Layer 6 of a small transformer language model trained on English Wikipedia (17 layers, counted from 0, width 96).
In attention head 1, each number of a token's query is one row of weights dot the token's vector x. The head spreads its attention over the tokens so far by the softmax of query dot key.

Query weights of the head. A number n stands for (n - 500) times 0.0029.
q0: 363 655 562 508 510 665 459 512 485 493 439 409 384 482 465 666 483 435 545 467 530 489 516 497 537 497 609 581 585 576 411 554 487 575 546 648 399 616 642 407 464 431 462 419 411 428 529 578 503 395 473 428 637 408 592 425 607 484 427 589 490 384 330 531 421 626 513 505 495 483 447 482 461 525 498 591 641 472 592 516 647 680 493 567 529 480 585 407 666 736 564 400 459 560 427 403
q1: 523 593 501 502 532 489 409 486 437 329 486 404 407 396 523 469 474 572 544 485 513 451 556 413 479 507 625 590 591 445 428 609 369 357 571 654 571 496 474 415 445 559 320 389 432 409 382 512 581 623 503 466 467 575 547 604 490 593 523 671 490 565 509 554 605 599 357 573 452 499 606 496 525 437 485 548 573 392 415 493 498 502 484 485 598 541 631 302 458 440 675 439 593 329 496 325
q2: 512 486 490 400 532 587 484 405 618 517 538 428 620 456 486 507 426 472 479 444 592 507 511 445 499 481 479 520 438 500 396 427 682 553 629 347 580 601 554 447 543 559 492 662 630 534 625 559 423 436 489 313 401 465 395 378 725 654 528 413 420 416 393 547 621 423 615 307 450 509 556 407 585 439 554 542 507 463 651 494 583 676 465 510 374 545 471 644 478 586 386 561 403 697 483 493
q3: 473 416 447 498 564 336 528 445 549 550 530 566 559 520 410 326 517 587 611 554 452 490 509 404 335 647 398 438 420 533 591 402 463 482 701 453 410 507 443 563 410 562 683 559 576 578 433 500 488 562 399 625 535 344 384 454 608 651 479 610 597 611 691 414 429 563 515 376 564 617 398 455 347 474 540 461 497 355 620 496 580 492 444 279 476 502 456 637 398 445 405 510 460 500 591 525
q4: 487 513 513 474 449 449 581 723 399 524 396 550 483 499 573 271 307 557 537 491 583 373 498 702 572 465 426 582 429 543 452 556 488 439 594 238 468 570 566 381 510 571 527 437 406 575 350 548 526 485 522 557 544 506 496 396 285 504 572 692 590 330 496 466 481 573 502 520 567 288 566 617 643 497 518 644 558 605 547 574 415 417 431 595 470 440 439 593 415 434 481 506 481 470 582 558
q5: 626 601 411 683 339 385 543 462 489 456 633 377 462 419 525 564 507 560 541 587 388 372 501 518 517 516 455 495 550 524 334 537 576 362 506 375 441 333 477 661 487 416 607 421 490 457 492 491 451 556 763 382 504 320 548 433 496 618 644 551 474 514 699 405 612 465 251 429 413 439 555 415 532 633 518 620 472 496 662 496 405 443 658 539 369 615 559 566 379 563 484 517 440 650 613 579
q6: 455 464 495 859 556 671 459 311 669 634 443 587 350 466 615 683 639 417 430 630 577 335 434 438 543 184 461 581 602 474 608 698 607 503 476 481 582 618 479 638 673 620 426 403 494 493 584 323 455 485 389 463 474 491 363 499 571 507 562 558 692 397 379 545 355 447 388 516 419 587 299 421 436 584 326 324 585 656 210 532 479 392 450 461 550 243 550 497 432 374 517 492 631 690 610 325
q7: 459 468 538 470 311 634 442 517 500 500 435 481 521 481 487 437 446 539 589 698 561 281 460 514 530 589 591 437 559 470 516 462 389 375 532 714 591 689 351 401 588 410 461 462 338 399 468 336 603 505 509 479 675 646 318 483 372 683 447 498 506 644 434 417 494 535 562 586 510 625 501 532 389 376 456 685 394 451 441 479 438 378 542 600 415 383 383 620 533 618 484 496 406 536 430 380
q8: 266 643 555 520 188 485 718 531 424 335 440 521 435 759 451 558 622 691 567 595 340 419 396 372 407 426 485 539 589 408 680 572 520 361 369 359 657 551 359 441 586 484 394 528 639 502 696 267 539 604 324 550 545 507 447 420 567 673 694 736 517 387 581 513 400 465 482 442 269 497 587 615 451 490 568 389 595 629 515 341 693 534 458 611 597 686 469 483 491 478 556 619 520 559 537 385
q9: 489 529 560 610 599 601 665 564 415 397 552 545 371 414 569 575 411 437 497 540 502 403 553 681 601 566 465 648 561 705 460 473 465 448 447 506 361 428 509 523 412 454 379 447 581 328 467 493 489 509 633 488 412 725 447 511 558 555 511 631 476 471 450 556 602 498 457 437 606 384 526 488 603 573 405 517 641 366 430 560 428 654 487 494 514 474 611 475 500 454 494 526 457 377 473 501
q10: 613 421 449 497 495 371 612 716 502 601 294 458 503 489 341 382 571 439 481 555 517 445 533 421 403 448 430 495 467 437 405 566 462 468 686 546 605 411 696 464 390 564 676 759 561 384 544 613 484 320 593 552 374 550 471 500 513 578 346 646 576 517 483 543 676 480 476 658 631 343 377 391 410 546 457 429 489 211 645 541 611 560 549 560 486 635 428 558 507 630 540 722 665 498 611 676
q11: 463 630 413 495 396 566 491 393 331 585 447 546 399 503 482 755 290 617 309 373 376 391 419 502 622 373 557 409 412 526 638 346 709 575 347 435 487 627 250 488 492 497 320 597 338 670 280 587 515 469 476 337 303 751 252 548 580 496 720 384 363 664 670 613 405 553 472 402 614 471 513 633 460 350 402 565 505 487 600 534 460 786 564 387 460 449 408 333 457 527 660 530 575 571 547 582
q12: 341 326 461 587 306 641 173 683 942 534 654 258 493 413 535 387 421 677 722 904 720 355 348 512 433 606 861 730 642 246 552 570 578 607 807 602 517 556 506 465 690 414 236 332 601 375 580 754 83 169 543 463 822 702 424 492 451 346 811 442 436 515 630 354 632 392 502 648 326 653 417 577 360 333 474 679 529 807 467 464 313 771 645 513 531 28 424 520 787 497 676 383 554 551 293 381
q13: 560 557 576 619 507 743 662 528 725 294 422 528 577 478 549 608 549 422 461 443 442 466 482 528 496 582 459 467 658 417 662 526 496 674 443 545 348 544 575 406 356 399 581 551 472 469 511 401 393 578 441 398 664 425 485 474 432 556 574 335 477 613 447 486 554 329 559 530 522 499 489 378 389 438 515 467 397 580 647 554 394 478 651 560 499 555 575 637 576 410 502 484 440 584 374 419
q14: 433 595 510 584 553 491 639 684 688 339 414 570 661 444 365 726 436 349 738 475 660 315 332 428 433 357 651 502 528 201 722 276 287 395 362 596 384 482 408 575 515 544 695 598 536 585 450 673 468 401 566 611 661 672 592 599 438 650 624 515 686 348 422 506 223 848 612 493 103 614 520 412 590 537 464 669 389 763 548 364 519 494 510 246 546 486 344 618 593 414 515 563 441 674 473 194
q15: 541 428 500 246 560 252 570 650 24 447 487 407 727 240 690 541 517 558 578 439 335 675 577 696 521 484 184 441 332 540 616 470 430 517 315 474 532 511 387 560 490 473 304 361 336 514 289 419 382 578 763 645 359 808 272 641 502 690 583 413 455 400 455 370 542 416 611 338 711 597 494 486 457 577 218 487 533 78 394 338 511 458 366 578 562 549 452 529 543 439 541 298 585 601 693 632
q16: 434 417 488 522 412 589 487 544 535 405 473 460 616 395 552 410 551 595 422 497 510 419 378 566 472 565 544 450 561 543 440 388 504 604 536 233 557 471 545 329 560 465 534 515 453 624 613 529 415 578 301 617 614 368 241 471 579 429 499 616 576 533 596 490 477 486 550 355 464 601 542 555 576 400 451 493 592 547 640 469 536 486 399 595 508 470 611 487 512 405 555 472 616 680 526 451
q17: 495 333 567 479 431 407 444 533 495 477 426 630 623 520 519 413 551 532 612 560 487 644 410 424 403 374 592 377 348 433 644 473 562 598 539 510 491 668 440 446 384 523 541 559 436 615 663 541 503 583 388 459 523 354 537 310 408 512 419 500 557 480 617 498 539 496 714 571 395 697 520 447 520 329 497 397 423 577 498 529 507 618 418 489 483 477 451 533 476 570 375 454 468 406 549 380
q18: 447 542 425 512 368 368 465 654 505 385 557 502 447 375 588 443 445 583 434 549 420 578 507 591 476 444 382 330 588 598 292 391 478 405 473 510 437 480 424 508 300 364 662 429 580 629 481 523 507 684 597 483 475 496 207 555 480 478 610 470 482 381 649 471 613 532 209 419 523 412 441 454 549 656 396 477 536 473 558 595 418 439 397 418 465 542 491 587 425 411 454 498 458 584 615 685
q19: 456 475 438 398 501 498 641 578 409 574 558 609 649 558 589 465 463 431 556 581 451 671 475 573 552 459 307 432 697 602 509 426 631 394 557 445 532 424 403 498 377 499 485 661 501 438 439 391 411 432 617 476 556 373 505 589 484 547 550 511 577 357 338 575 363 425 717 476 536 420 280 401 308 575 367 523 467 601 395 619 398 576 549 588 451 473 442 641 542 345 382 582 628 578 454 446
q20: 575 529 599 592 554 286 602 546 334 430 538 491 413 340 507 346 386 466 420 420 509 463 640 440 494 680 528 591 406 620 381 483 499 492 465 498 626 414 615 662 436 498 513 509 504 486 376 533 675 577 524 455 332 607 478 514 466 630 511 439 434 399 545 454 606 377 385 440 627 217 592 577 650 594 501 613 651 525 498 560 612 415 402 309 429 513 639 419 526 661 490 467 562 322 699 695
q21: 413 544 459 399 625 310 484 449 323 517 575 626 238 467 581 557 359 438 386 507 416 637 626 667 567 520 471 591 513 659 401 494 413 310 765 479 386 351 672 564 510 281 459 571 756 472 484 540 618 608 751 362 379 670 763 597 628 475 524 515 460 464 427 492 585 525 278 549 470 283 443 368 501 734 515 489 610 452 365 527 578 602 428 604 619 536 659 618 434 469 596 664 391 462 558 608
q22: 548 470 651 531 236 572 457 657 584 600 522 508 840 579 300 594 796 503 602 711 413 472 499 499 303 414 505 505 528 442 568 566 383 345 505 460 497 442 438 488 562 482 693 494 298 435 405 522 493 487 434 655 617 379 546 452 457 585 486 505 548 656 715 541 599 530 474 385 477 538 431 490 535 394 651 697 415 515 752 476 622 348 662 649 526 441 272 490 482 440 534 522 610 530 346 448
q23: 553 344 349 357 663 529 452 486 606 388 390 641 487 535 422 593 493 532 676 512 392 444 607 526 515 530 541 228 480 478 459 694 622 470 418 693 516 526 351 366 598 563 583 537 336 569 537 620 631 441 511 543 792 280 564 643 453 571 349 604 559 478 550 440 665 634 618 657 564 586 495 318 279 309 348 503 284 538 627 367 316 421 529 446 486 501 631 628 484 632 447 567 603 520 413 542
q24: 587 669 897 532 354 547 469 316 518 384 476 590 394 397 459 383 559 443 456 496 608 600 644 615 398 483 465 561 342 522 466 329 703 618 364 429 730 322 551 569 460 477 360 433 403 484 398 488 597 294 541 344 566 569 544 510 288 605 570 563 515 377 673 692 404 489 394 441 551 561 655 451 559 358 493 526 352 528 315 646 493 469 440 423 441 309 606 303 614 373 413 315 468 517 483 633
q25: 477 337 439 416 441 548 342 522 562 578 553 528 518 604 374 488 544 524 494 521 453 444 480 417 342 516 681 552 630 469 548 460 457 556 504 597 569 545 386 400 570 593 515 581 448 518 593 415 502 390 321 510 626 497 483 465 395 504 480 436 560 547 576 543 619 446 569 596 389 672 292 609 402 418 608 577 403 601 566 488 529 504 449 590 616 425 589 605 447 541 577 479 349 543 457 439
q26: 751 624 537 462 637 323 555 349 408 602 419 541 268 388 482 586 438 383 343 407 585 522 538 534 514 498 368 450 491 661 345 318 377 303 373 410 266 414 541 626 521 452 576 597 607 438 402 472 595 331 714 454 462 483 541 477 480 358 391 409 446 581 600 647 648 543 364 462 662 583 565 413 343 691 391 377 453 392 364 612 458 582 419 520 343 565 683 547 422 295 591 465 278 590 409 482
q27: 564 393 516 641 552 692 222 301 592 553 323 200 832 476 698 366 503 497 570 600 676 444 396 600 617 647 379 577 461 611 520 308 490 546 393 562 520 481 521 353 392 413 459 467 247 426 683 532 173 385 557 543 870 614 419 578 387 430 730 359 663 456 532 443 696 454 540 569 499 528 524 541 456 275 412 516 387 384 414 434 543 628 595 321 447 172 391 304 698 725 376 495 365 525 348 471
q28: 519 716 453 188 570 364 614 616 331 370 458 787 295 664 419 438 384 640 381 461 560 795 473 596 357 562 190 119 396 425 360 459 493 447 375 355 717 310 453 394 532 561 423 709 471 332 523 272 687 577 470 722 233 688 377 511 563 535 597 593 619 521 620 492 725 525 593 225 799 279 630 773 617 752 261 204 561 73 659 390 431 424 414 560 565 784 680 276 414 570 427 577 491 523 415 698
q29: 504 540 567 501 388 492 329 922 599 458 550 443 605 535 563 783 466 631 480 583 439 485 677 536 389 529 567 425 363 383 496 682 612 619 503 671 608 581 291 473 360 454 359 464 533 384 431 523 420 506 502 612 677 419 493 405 404 376 623 431 397 617 656 357 412 521 430 578 427 638 515 518 474 266 479 535 526 431 392 408 397 504 557 511 463 444 505 727 597 639 644 597 432 530 346 467
q30: 487 330 497 681 481 658 480 533 591 603 570 465 551 391 510 459 519 776 705 566 369 363 445 576 320 439 712 486 746 322 401 556 553 410 559 541 375 579 497 431 360 594 500 641 338 406 670 557 437 298 373 479 783 420 430 661 519 520 625 340 393 575 367 463 567 527 550 645 498 562 362 349 507 288 445 486 421 437 654 333 559 308 642 356 429 526 400 410 488 378 480 708 467 732 400 561
q31: 343 630 499 466 580 507 519 453 376 559 289 657 119 642 582 492 247 506 604 580 441 646 543 670 722 427 541 451 610 482 476 713 588 449 541 388 475 464 619 365 497 337 594 472 571 802 498 433 742 450 494 443 477 718 523 563 547 369 526 469 576 591 390 541 571 452 365 554 399 252 615 283 799 484 548 694 494 376 509 689 286 499 525 539 298 509 728 725 261 528 392 538 301 534 496 758

Each question shows a short text with each token's key, already scaled and adjusted for position as the last token sees it. A number n stands for (n - 500) times 0.0023.

Then comes the last token's vector x. A number n stands for (n - 500) times 0.0064.

0 "D": 488 510 518 490 546 528 457 448 516 514 536 513 499 415 481 525 484 501 475 474 487 501 471 549 517 294 515 459 498 489 513 513
1 "isc": 494 510 535 477 533 487 440 467 509 558 537 513 500 425 490 521 491 518 508 502 505 498 452 531 512 319 521 490 499 508 543 545
2 "ograph": 548 505 559 554 506 544 462 399 491 515 528 489 491 447 496 521 505 545 490 477 486 497 479 522 517 302 474 460 479 495 501 508
3 "y": 495 482 522 498 530 537 488 455 523 549 543 514 506 414 462 510 496 498 489 501 477 503 465 535 507 302 495 452 503 489 532 499
4 "==": 494 483 515 486 554 541 436 410 470 517 519 503 482 481 503 486 481 465 524 507 527 502 491 557 529 285 507 488 521 489 506 498
5 "\n": 565 524 498 430 527 591 478 409 512 507 526 510 516 533 491 480 471 468 479 518 518 496 450 534 508 281 514 502 521 482 500 483
6 "===": 543 531 485 466 538 547 447 398 466 501 522 522 491 548 504 490 505 490 508 503 526 511 471 545 524 273 533 494 506 495 509 498
7 "S": 520 473 495 496 523 541 498 419 528 510 537 526 510 455 477 518 480 475 553 502 508 523 419 546 509 266 487 473 513 486 528 498
x: 619 636 404 612 577 595 606 666 564 581 548 601 461 503 364 516 381 324 513 343 431 712 635 528 634 505 443 410 324 542 715 415 528 444 537 419 440 687 644 631 634 435 523 784 551 393 245 560 582 563 684 350 447 513 495 305 346 546 556 455 608 514 512 526 495 416 496 605 511 370 577 604 579 752 320 415 504 585 474 663 508 532 530 389 378 539 812 442 647 410 330 509 487 441 530 738
Which token does the last token look at most? 4 "=="

0 "on": 492 501 512 495 509 558 465 480 527 551 537 504 499 416 470 528 489 504 471 493 502 485 465 550 492 236 498 466 497 503 539 499
1 "\"": 530 487 512 494 509 556 470 434 507 524 533 511 501 473 469 518 517 513 497 505 503 485 501 576 535 196 492 469 509 486 524 486
2 " (": 501 476 551 444 503 598 463 414 511 483 494 502 501 552 490 519 514 502 516 547 550 480 450 549 473 244 476 505 505 472 545 485
3 "G": 523 482 558 495 569 557 486 421 541 495 535 522 502 429 469 521 508 498 529 503 512 527 438 536 516 250 490 462 501 477 524 500
4 "old": 504 482 548 553 519 498 459 471 526 544 535 508 496 423 466 540 535 529 509 475 487 520 436 526 515 312 525 451 503 476 521 536
5 "w": 488 482 514 514 502 532 488 440 534 535 540 521 514 397 455 527 522 515 508 488 476 500 477 488 487 303 517 456 513 480 545 518
6 "ax": 510 489 511 501 565 546 466 422 517 524 535 505 500 409 471 528 494 501 511 511 474 542 467 508 521 300 507 431 482 502 511 513
7 " 3": 499 525 520 486 523 558 479 422 519 523 503 512 500 434 476 516 498 502 504 488 507 490 519 515 508 217 511 442 512 495 546 471
x: 471 968 580 494 484 469 648 406 357 358 568 407 451 345 419 359 381 628 602 443 238 507 503 532 670 563 466 579 321 535 458 551 707 542 482 488 417 655 455 543 438 464 333 480 506 590 426 555 306 400 542 413 352 637 485 497 400 454 626 474 537 404 436 414 526 513 379 518 487 493 571 593 618 609 386 344 485 754 434 515 290 450 627 140 459 604 619 452 521 466 635 511 610 444 674 636
Which token does the last token look at most? 3 "G"

0 "\"": 528 493 512 499 511 551 484 444 502 512 522 508 504 477 473 508 495 517 489 499 498 482 491 557 529 260 496 472 507 480 512 490
1 ",": 507 485 514 472 528 545 486 404 514 491 500 503 505 499 484 502 507 493 513 516 467 500 464 527 514 258 503 473 520 484 520 475
2 " from": 492 475 549 481 526 575 479 431 508 507 507 505 502 499 501 493 496 504 510 513 493 456 414 514 503 245 502 505 506 484 499 506
3 " a": 510 458 541 516 546 586 484 434 500 491 530 493 489 461 489 512 497 502 519 500 542 472 427 514 510 295 493 490 492 485 490 486
4 " d": 496 471 538 499 558 560 483 450 525 499 523 516 500 457 483 523 522 500 534 497 493 499 437 519 490 293 496 480 495 469 518 511
5 "ial": 510 502 546 538 540 529 490 438 519 527 534 495 503 423 461 496 519 514 533 511 490 477 441 523 492 368 535 466 501 501 501 511
6 "og": 467 478 534 538 525 532 461 457 515 531 546 495 492 413 490 517 502 490 553 502 515 486 459 515 492 369 516 472 483 512 508 501
7 "ue": 486 485 518 514 539 497 478 459 518 537 524 495 495 407 489 524 486 483 541 483 506 496 488 517 499 329 513 475 508 499 516 524
x: 650 620 634 360 460 335 533 360 479 529 666 404 501 354 547 459 540 475 531 382 442 612 352 653 447 459 420 296 423 681 257 469 427 616 287 271 364 390 468 511 340 445 536 549 598 652 359 493 518 584 549 572 271 516 504 497 425 626 672 501 470 209 297 485 681 336 702 467 619 420 460 614 683 625 495 410 571 294 426 373 479 682 464 401 406 472 533 566 693 514 339 634 663 453 542 392
Which two tokens does the last token look at most, in order? 3 " a", 2 " from"

0 " ph": 456 522 556 514 543 521 485 440 495 538 508 511 496 437 471 513 482 517 465 474 493 500 484 531 510 334 498 469 507 507 495 482
1 "yl": 474 503 536 526 554 523 471 469 519 542 507 493 502 441 486 513 475 515 455 480 492 494 453 502 503 366 480 463 494 521 463 498
2 "um": 507 511 506 511 490 512 491 450 530 536 514 500 499 429 472 522 494 508 502 485 475 503 495 510 505 305 510 460 503 497 517 510
3 " are": 524 469 518 496 492 545 486 395 498 531 522 499 498 490 481 491 502 493 540 474 511 463 493 493 498 324 544 487 495 457 511 469
4 " b": 505 486 530 490 543 546 482 457 515 529 511 521 499 445 470 519 519 500 525 499 495 494 429 514 499 324 507 467 505 485 530 495
5 "act": 488 464 526 561 549 534 490 430 494 542 536 509 498 423 518 509 522 484 548 490 482 494 423 518 513 433 539 472 495 515 505 515
6 "er": 474 491 521 513 527 522 478 463 520 554 522 498 502 431 477 528 493 500 541 505 502 505 474 526 503 348 527 464 499 479 516 507
7 "iv": 478 507 515 537 541 552 484 463 508 526 512 494 513 427 490 514 482 466 526 510 500 519 470 518 496 338 537 466 502 484 497 506
x: 421 447 552 507 440 307 551 391 495 573 423 378 472 304 630 304 427 556 440 443 219 377 507 463 460 467 520 420 347 623 275 493 418 374 431 380 566 487 476 728 418 324 487 597 389 564 484 608 523 624 727 579 473 477 355 390 606 521 575 538 599 367 677 628 567 324 591 539 625 384 547 808 513 779 401 368 514 345 537 417 434 397 464 508 464 654 691 502 274 478 387 342 601 456 395 671
Which two tokens does the last token look at most, in order? 6 "er", 7 "iv"

0 "o": 505 495 524 475 534 589 488 463 539 517 543 494 499 396 463 532 501 513 472 487 483 484 502 525 518 247 493 471 495 505 513 511
1 " B": 509 490 551 468 565 576 474 441 545 505 530 517 498 421 458 532 478 514 485 509 500 491 431 528 510 280 495 462 511 492 535 493
2 "h": 535 518 539 532 532 584 488 442 523 525 540 531 497 395 453 522 488 511 477 493 496 531 459 515 539 301 505 464 491 492 506 497
3 "i": 525 495 538 496 525 553 471 460 506 551 554 514 506 401 461 533 504 508 499 491 522 521 475 513 505 297 519 449 503 502 542 494
4 " Mar": 511 471 546 537 563 577 483 439 544 508 531 502 507 388 463 508 535 527 545 475 487 531 465 525 497 279 494 477 508 496 503 509
5 " G": 473 501 522 486 564 556 475 420 544 509 532 513 495 419 457 525 511 480 565 490 531 517 480 525 521 261 502 474 513 477 539 498
6 "ay": 458 496 516 536 553 552 466 421 537 537 539 502 498 393 483 513 501 508 521 480 493 538 445 519 494 294 502 453 508 476 525 477
7 "a": 510 501 504 509 552 559 481 426 531 532 538 505 497 407 455 535 495 509 532 484 501 532 450 514 501 278 500 453 501 505 543 500
x: 588 222 595 480 592 321 656 658 313 476 586 515 402 260 536 467 529 478 427 500 520 469 425 454 558 532 529 198 520 625 534 433 607 665 413 453 382 373 355 510 343 464 419 576 445 599 356 683 606 441 699 402 479 601 253 438 490 475 654 574 593 305 351 486 446 644 367 365 492 370 608 426 594 659 426 335 438 600 544 414 477 768 602 456 394 625 487 612 565 472 259 506 692 509 442 654
Which token does the last token look at most, and with what share of its attention? 5 " G", with about 40%

0 "ious": 495 511 521 504 513 538 473 420 500 542 528 496 497 441 477 511 506 520 479 493 497 451 473 513 509 326 526 468 503 488 502 489
1 " to": 493 496 525 489 515 556 481 411 506 529 507 503 501 460 478 508 500 520 511 489 488 451 481 511 499 281 520 480 500 488 510 495
2 " h": 525 498 525 509 518 552 489 459 516 534 518 516 499 442 474 515 492 522 500 499 491 497 488 534 504 309 501 472 507 490 532 515
3 "um": 542 506 525 520 510 522 489 433 518 544 531 502 501 463 470 515 501 522 529 488 490 490 463 502 483 321 519 464 501 493 534 499
4 "an": 513 488 529 509 549 522 468 464 498 539 545 504 505 426 476 524 507 509 520 506 505 517 474 512 499 359 513 465 498 490 504 508
5 "s.": 500 498 494 484 509 506 467 442 500 522 493 507 489 468 484 503 477 478 484 493 503 510 509 535 526 278 480 486 523 497 516 495
6 " T": 490 501 494 481 534 543 493 426 513 505 530 527 502 467 473 509 493 497 536 504 500 505 435 513 498 299 505 470 501 485 528 494
7 "y": 490 504 514 500 566 552 496 427 522 523 534 512 497 471 473 484 508 517 524 509 509 535 414 511 499 353 511 475 483 483 542 494
x: 594 530 554 514 427 172 689 536 250 372 418 644 181 542 538 640 437 185 414 464 484 462 657 586 476 590 396 389 738 575 304 601 576 518 466 470 380 471 477 521 530 511 440 590 417 637 427 409 621 511 730 617 552 560 461 528 207 399 422 483 595 429 429 465 642 666 432 473 369 339 330 365 620 852 378 401 605 566 576 593 514 620 600 636 432 462 482 575 420 491 543 599 642 369 407 530
Which token does the last token look at most? 6 " T"

0 " d": 450 529 559 487 574 563 454 432 540 510 532 528 496 407 459 540 470 527 450 484 465 469 425 541 486 144 509 471 493 441 537 528
1 "ial": 447 507 554 552 543 531 469 421 531 553 553 491 505 363 429 500 490 478 431 469 460 445 437 552 497 255 573 441 498 492 504 512
2 "og": 527 493 579 535 542 556 425 446 531 555 580 492 490 355 475 530 479 531 460 470 515 453 461 543 490 247 533 454 475 515 515 500
3 "ue": 543 490 560 493 560 491 461 440 535 558 539 489 497 343 483 540 508 534 482 460 483 501 501 539 502 196 525 457 519 496 526 538
4 " as": 518 441 555 486 574 615 465 342 519 526 509 478 478 420 465 498 528 491 585 485 500 461 460 518 482 144 483 478 492 485 497 443
5 " it": 506 464 514 537 577 639 456 274 511 501 577 504 491 441 474 476 508 490 576 467 514 483 502 484 539 189 501 465 493 476 518 479
6 " is": 459 509 488 525 511 625 482 322 491 551 551 500 501 456 451 481 497 439 601 459 546 488 483 505 485 185 538 475 495 435 529 452
7 " the": 482 531 500 521 560 627 441 358 484 528 562 497 483 440 481 511 499 437 590 494 592 505 387 535 539 182 518 464 505 478 495 480
x: 725 752 560 600 565 545 454 370 492 512 529 349 385 386 373 548 589 476 551 453 375 446 699 498 478 596 396 375 437 497 565 645 505 731 617 472 458 588 512 608 630 294 386 548 399 580 571 672 438 668 549 544 391 326 424 380 780 468 504 605 377 355 509 558 391 558 469 586 550 516 617 352 449 683 469 367 699 720 394 492 423 617 614 387 548 487 616 531 345 341 401 622 866 500 542 613
Which two tokens does the last token look at most, in order? 6 " is", 7 " the"

0 "\n": 562 468 496 483 528 573 475 434 515 500 529 518 509 544 492 478 523 510 515 536 487 491 487 541 516 269 539 500 513 472 496 493
1 "-": 498 495 486 485 549 568 476 400 512 513 533 516 497 510 485 495 507 499 506 501 475 505 441 521 506 241 512 472 510 476 521 477
2 " M": 512 492 538 492 557 552 487 446 528 509 536 517 503 441 468 521 488 521 498 509 494 502 436 524 499 273 516 465 513 487 522 507
3 "aster": 534 495 550 516 557 545 453 438 506 537 532 500 498 416 473 519 503 513 494 492 496 494 481 508 518 335 508 455 495 492 494 521
4 " Sh": 499 485 527 504 532 550 488 445 527 524 543 521 501 403 465 512 514 502 524 478 499 519 469 513 524 307 490 473 509 492 516 519
5 "ub": 489 479 517 536 534 546 488 499 540 546 492 505 504 396 474 513 513 506 526 490 477 541 478 518 499 314 496 466 503 519 510 524
6 "ham": 478 470 516 549 525 530 487 447 533 554 535 498 487 405 469 524 501 496 523 494 503 512 486 526 501 342 502 460 487 496 517 499
7 " B": 498 510 500 483 548 561 483 438 536 515 527 518 499 430 464 523 486 487 554 487 521 510 422 510 510 306 495 464 510 492 529 500
x: 622 663 455 573 599 511 751 744 623 470 555 636 439 551 521 539 538 528 520 403 423 852 531 503 579 568 357 303 436 650 488 606 563 602 482 426 530 593 385 462 486 528 411 585 621 569 375 621 398 343 571 408 508 508 533 498 466 458 428 654 526 377 458 521 579 404 373 555 542 400 552 585 701 677 426 213 531 815 496 668 504 598 444 332 383 793 659 574 447 502 516 530 687 414 634 697
Which token does the last token look at most? 1 "-"

0 " p": 461 512 558 482 567 554 470 466 516 523 519 534 497 413 464 533 482 521 490 497 472 492 454 542 498 251 501 472 501 493 537 517
1 "ra": 468 541 572 525 547 576 472 448 524 518 524 504 507 406 461 530 451 503 482 455 497 473 446 527 481 296 518 479 503 476 523 543
2 "ised": 491 473 520 500 532 517 464 411 503 543 534 499 501 427 489 533 495 528 478 512 488 454 470 530 516 201 509 456 493 472 506 504
3 " the": 513 445 560 509 565 592 449 392 493 522 547 497 485 451 482 513 495 513 522 489 545 470 431 531 526 253 513 467 502 482 493 487
4 " per": 506 416 576 574 565 561 466 439 523 509 521 515 493 442 475 515 557 541 567 471 509 547 468 523 475 304 458 462 490 503 481 516
5 "for": 459 440 524 540 545 548 457 374 517 537 504 490 503 427 472 531 542 503 514 489 504 528 442 503 461 301 512 450 507 493 536 494
6 "man": 481 456 533 536 546 578 494 431 541 570 535 498 504 378 473 511 507 487 533 477 501 524 491 516 480 306 530 464 499 494 524 520
7 "ce": 500 488 509 528 505 533 474 435 502 556 551 516 501 394 455 537 499 490 517 490 491 484 485 516 510 267 504 450 501 502 542 509
x: 620 373 408 678 692 341 509 448 347 565 490 434 470 472 544 489 417 511 626 555 433 408 366 681 535 633 586 374 287 630 291 508 514 524 533 304 577 229 476 613 276 305 560 630 537 432 494 655 407 663 626 341 515 690 510 481 528 437 538 411 544 493 379 379 565 546 363 514 502 506 537 517 842 547 362 620 506 441 542 536 626 620 658 294 518 766 491 657 577 318 426 609 653 474 495 461
Which token does the last token look at most? 3 " the"

0 "s": 503 514 504 502 528 546 480 433 525 539 543 503 501 423 462 524 490 503 461 490 483 493 503 533 513 273 496 460 502 489 511 502
1 " of": 502 490 529 482 526 546 460 423 516 527 515 507 495 455 474 513 504 507 504 493 482 464 444 534 509 232 536 473 508 482 523 494
2 " M": 515 490 544 493 551 543 480 451 527 517 536 515 501 430 463 523 486 525 501 503 498 498 446 532 501 276 521 462 516 489 527 510
3 "em": 553 496 568 541 556 538 472 465 500 529 544 496 505 404 482 517 505 520 521 489 510 517 462 529 524 327 525 461 507 482 501 503
4 "ph": 490 486 512 511 531 551 484 445 521 547 520 508 510 403 468 531 516 517 500 474 489 537 504 539 530 325 489 462 495 516 508 502
5 "is": 507 473 526 485 513 529 470 449 520 552 535 502 513 408 476 528 506 488 501 504 503 504 503 510 518 301 511 454 495 494 509 512
6 " 7": 504 522 509 477 531 561 474 425 519 507 494 510 501 439 474 516 496 488 507 501 509 482 519 511 507 242 518 455 504 489 537 467
7 "1": 520 522 519 518 546 547 494 445 508 491 518 504 505 435 482 513 506 516 502 489 493 511 505 538 514 234 513 449 509 497 528 489
x: 547 777 509 693 479 315 804 417 369 349 646 333 408 206 564 494 219 528 448 440 243 394 466 362 595 456 438 454 487 471 419 327 719 632 419 550 557 541 507 480 480 385 466 480 540 449 468 481 514 426 675 382 466 463 436 402 366 327 603 485 580 410 441 586 480 533 344 592 448 485 622 506 662 779 477 456 660 543 481 315 396 425 483 303 502 531 691 515 596 594 477 610 640 506 581 707
Which token does the last token look at most? 1 " of"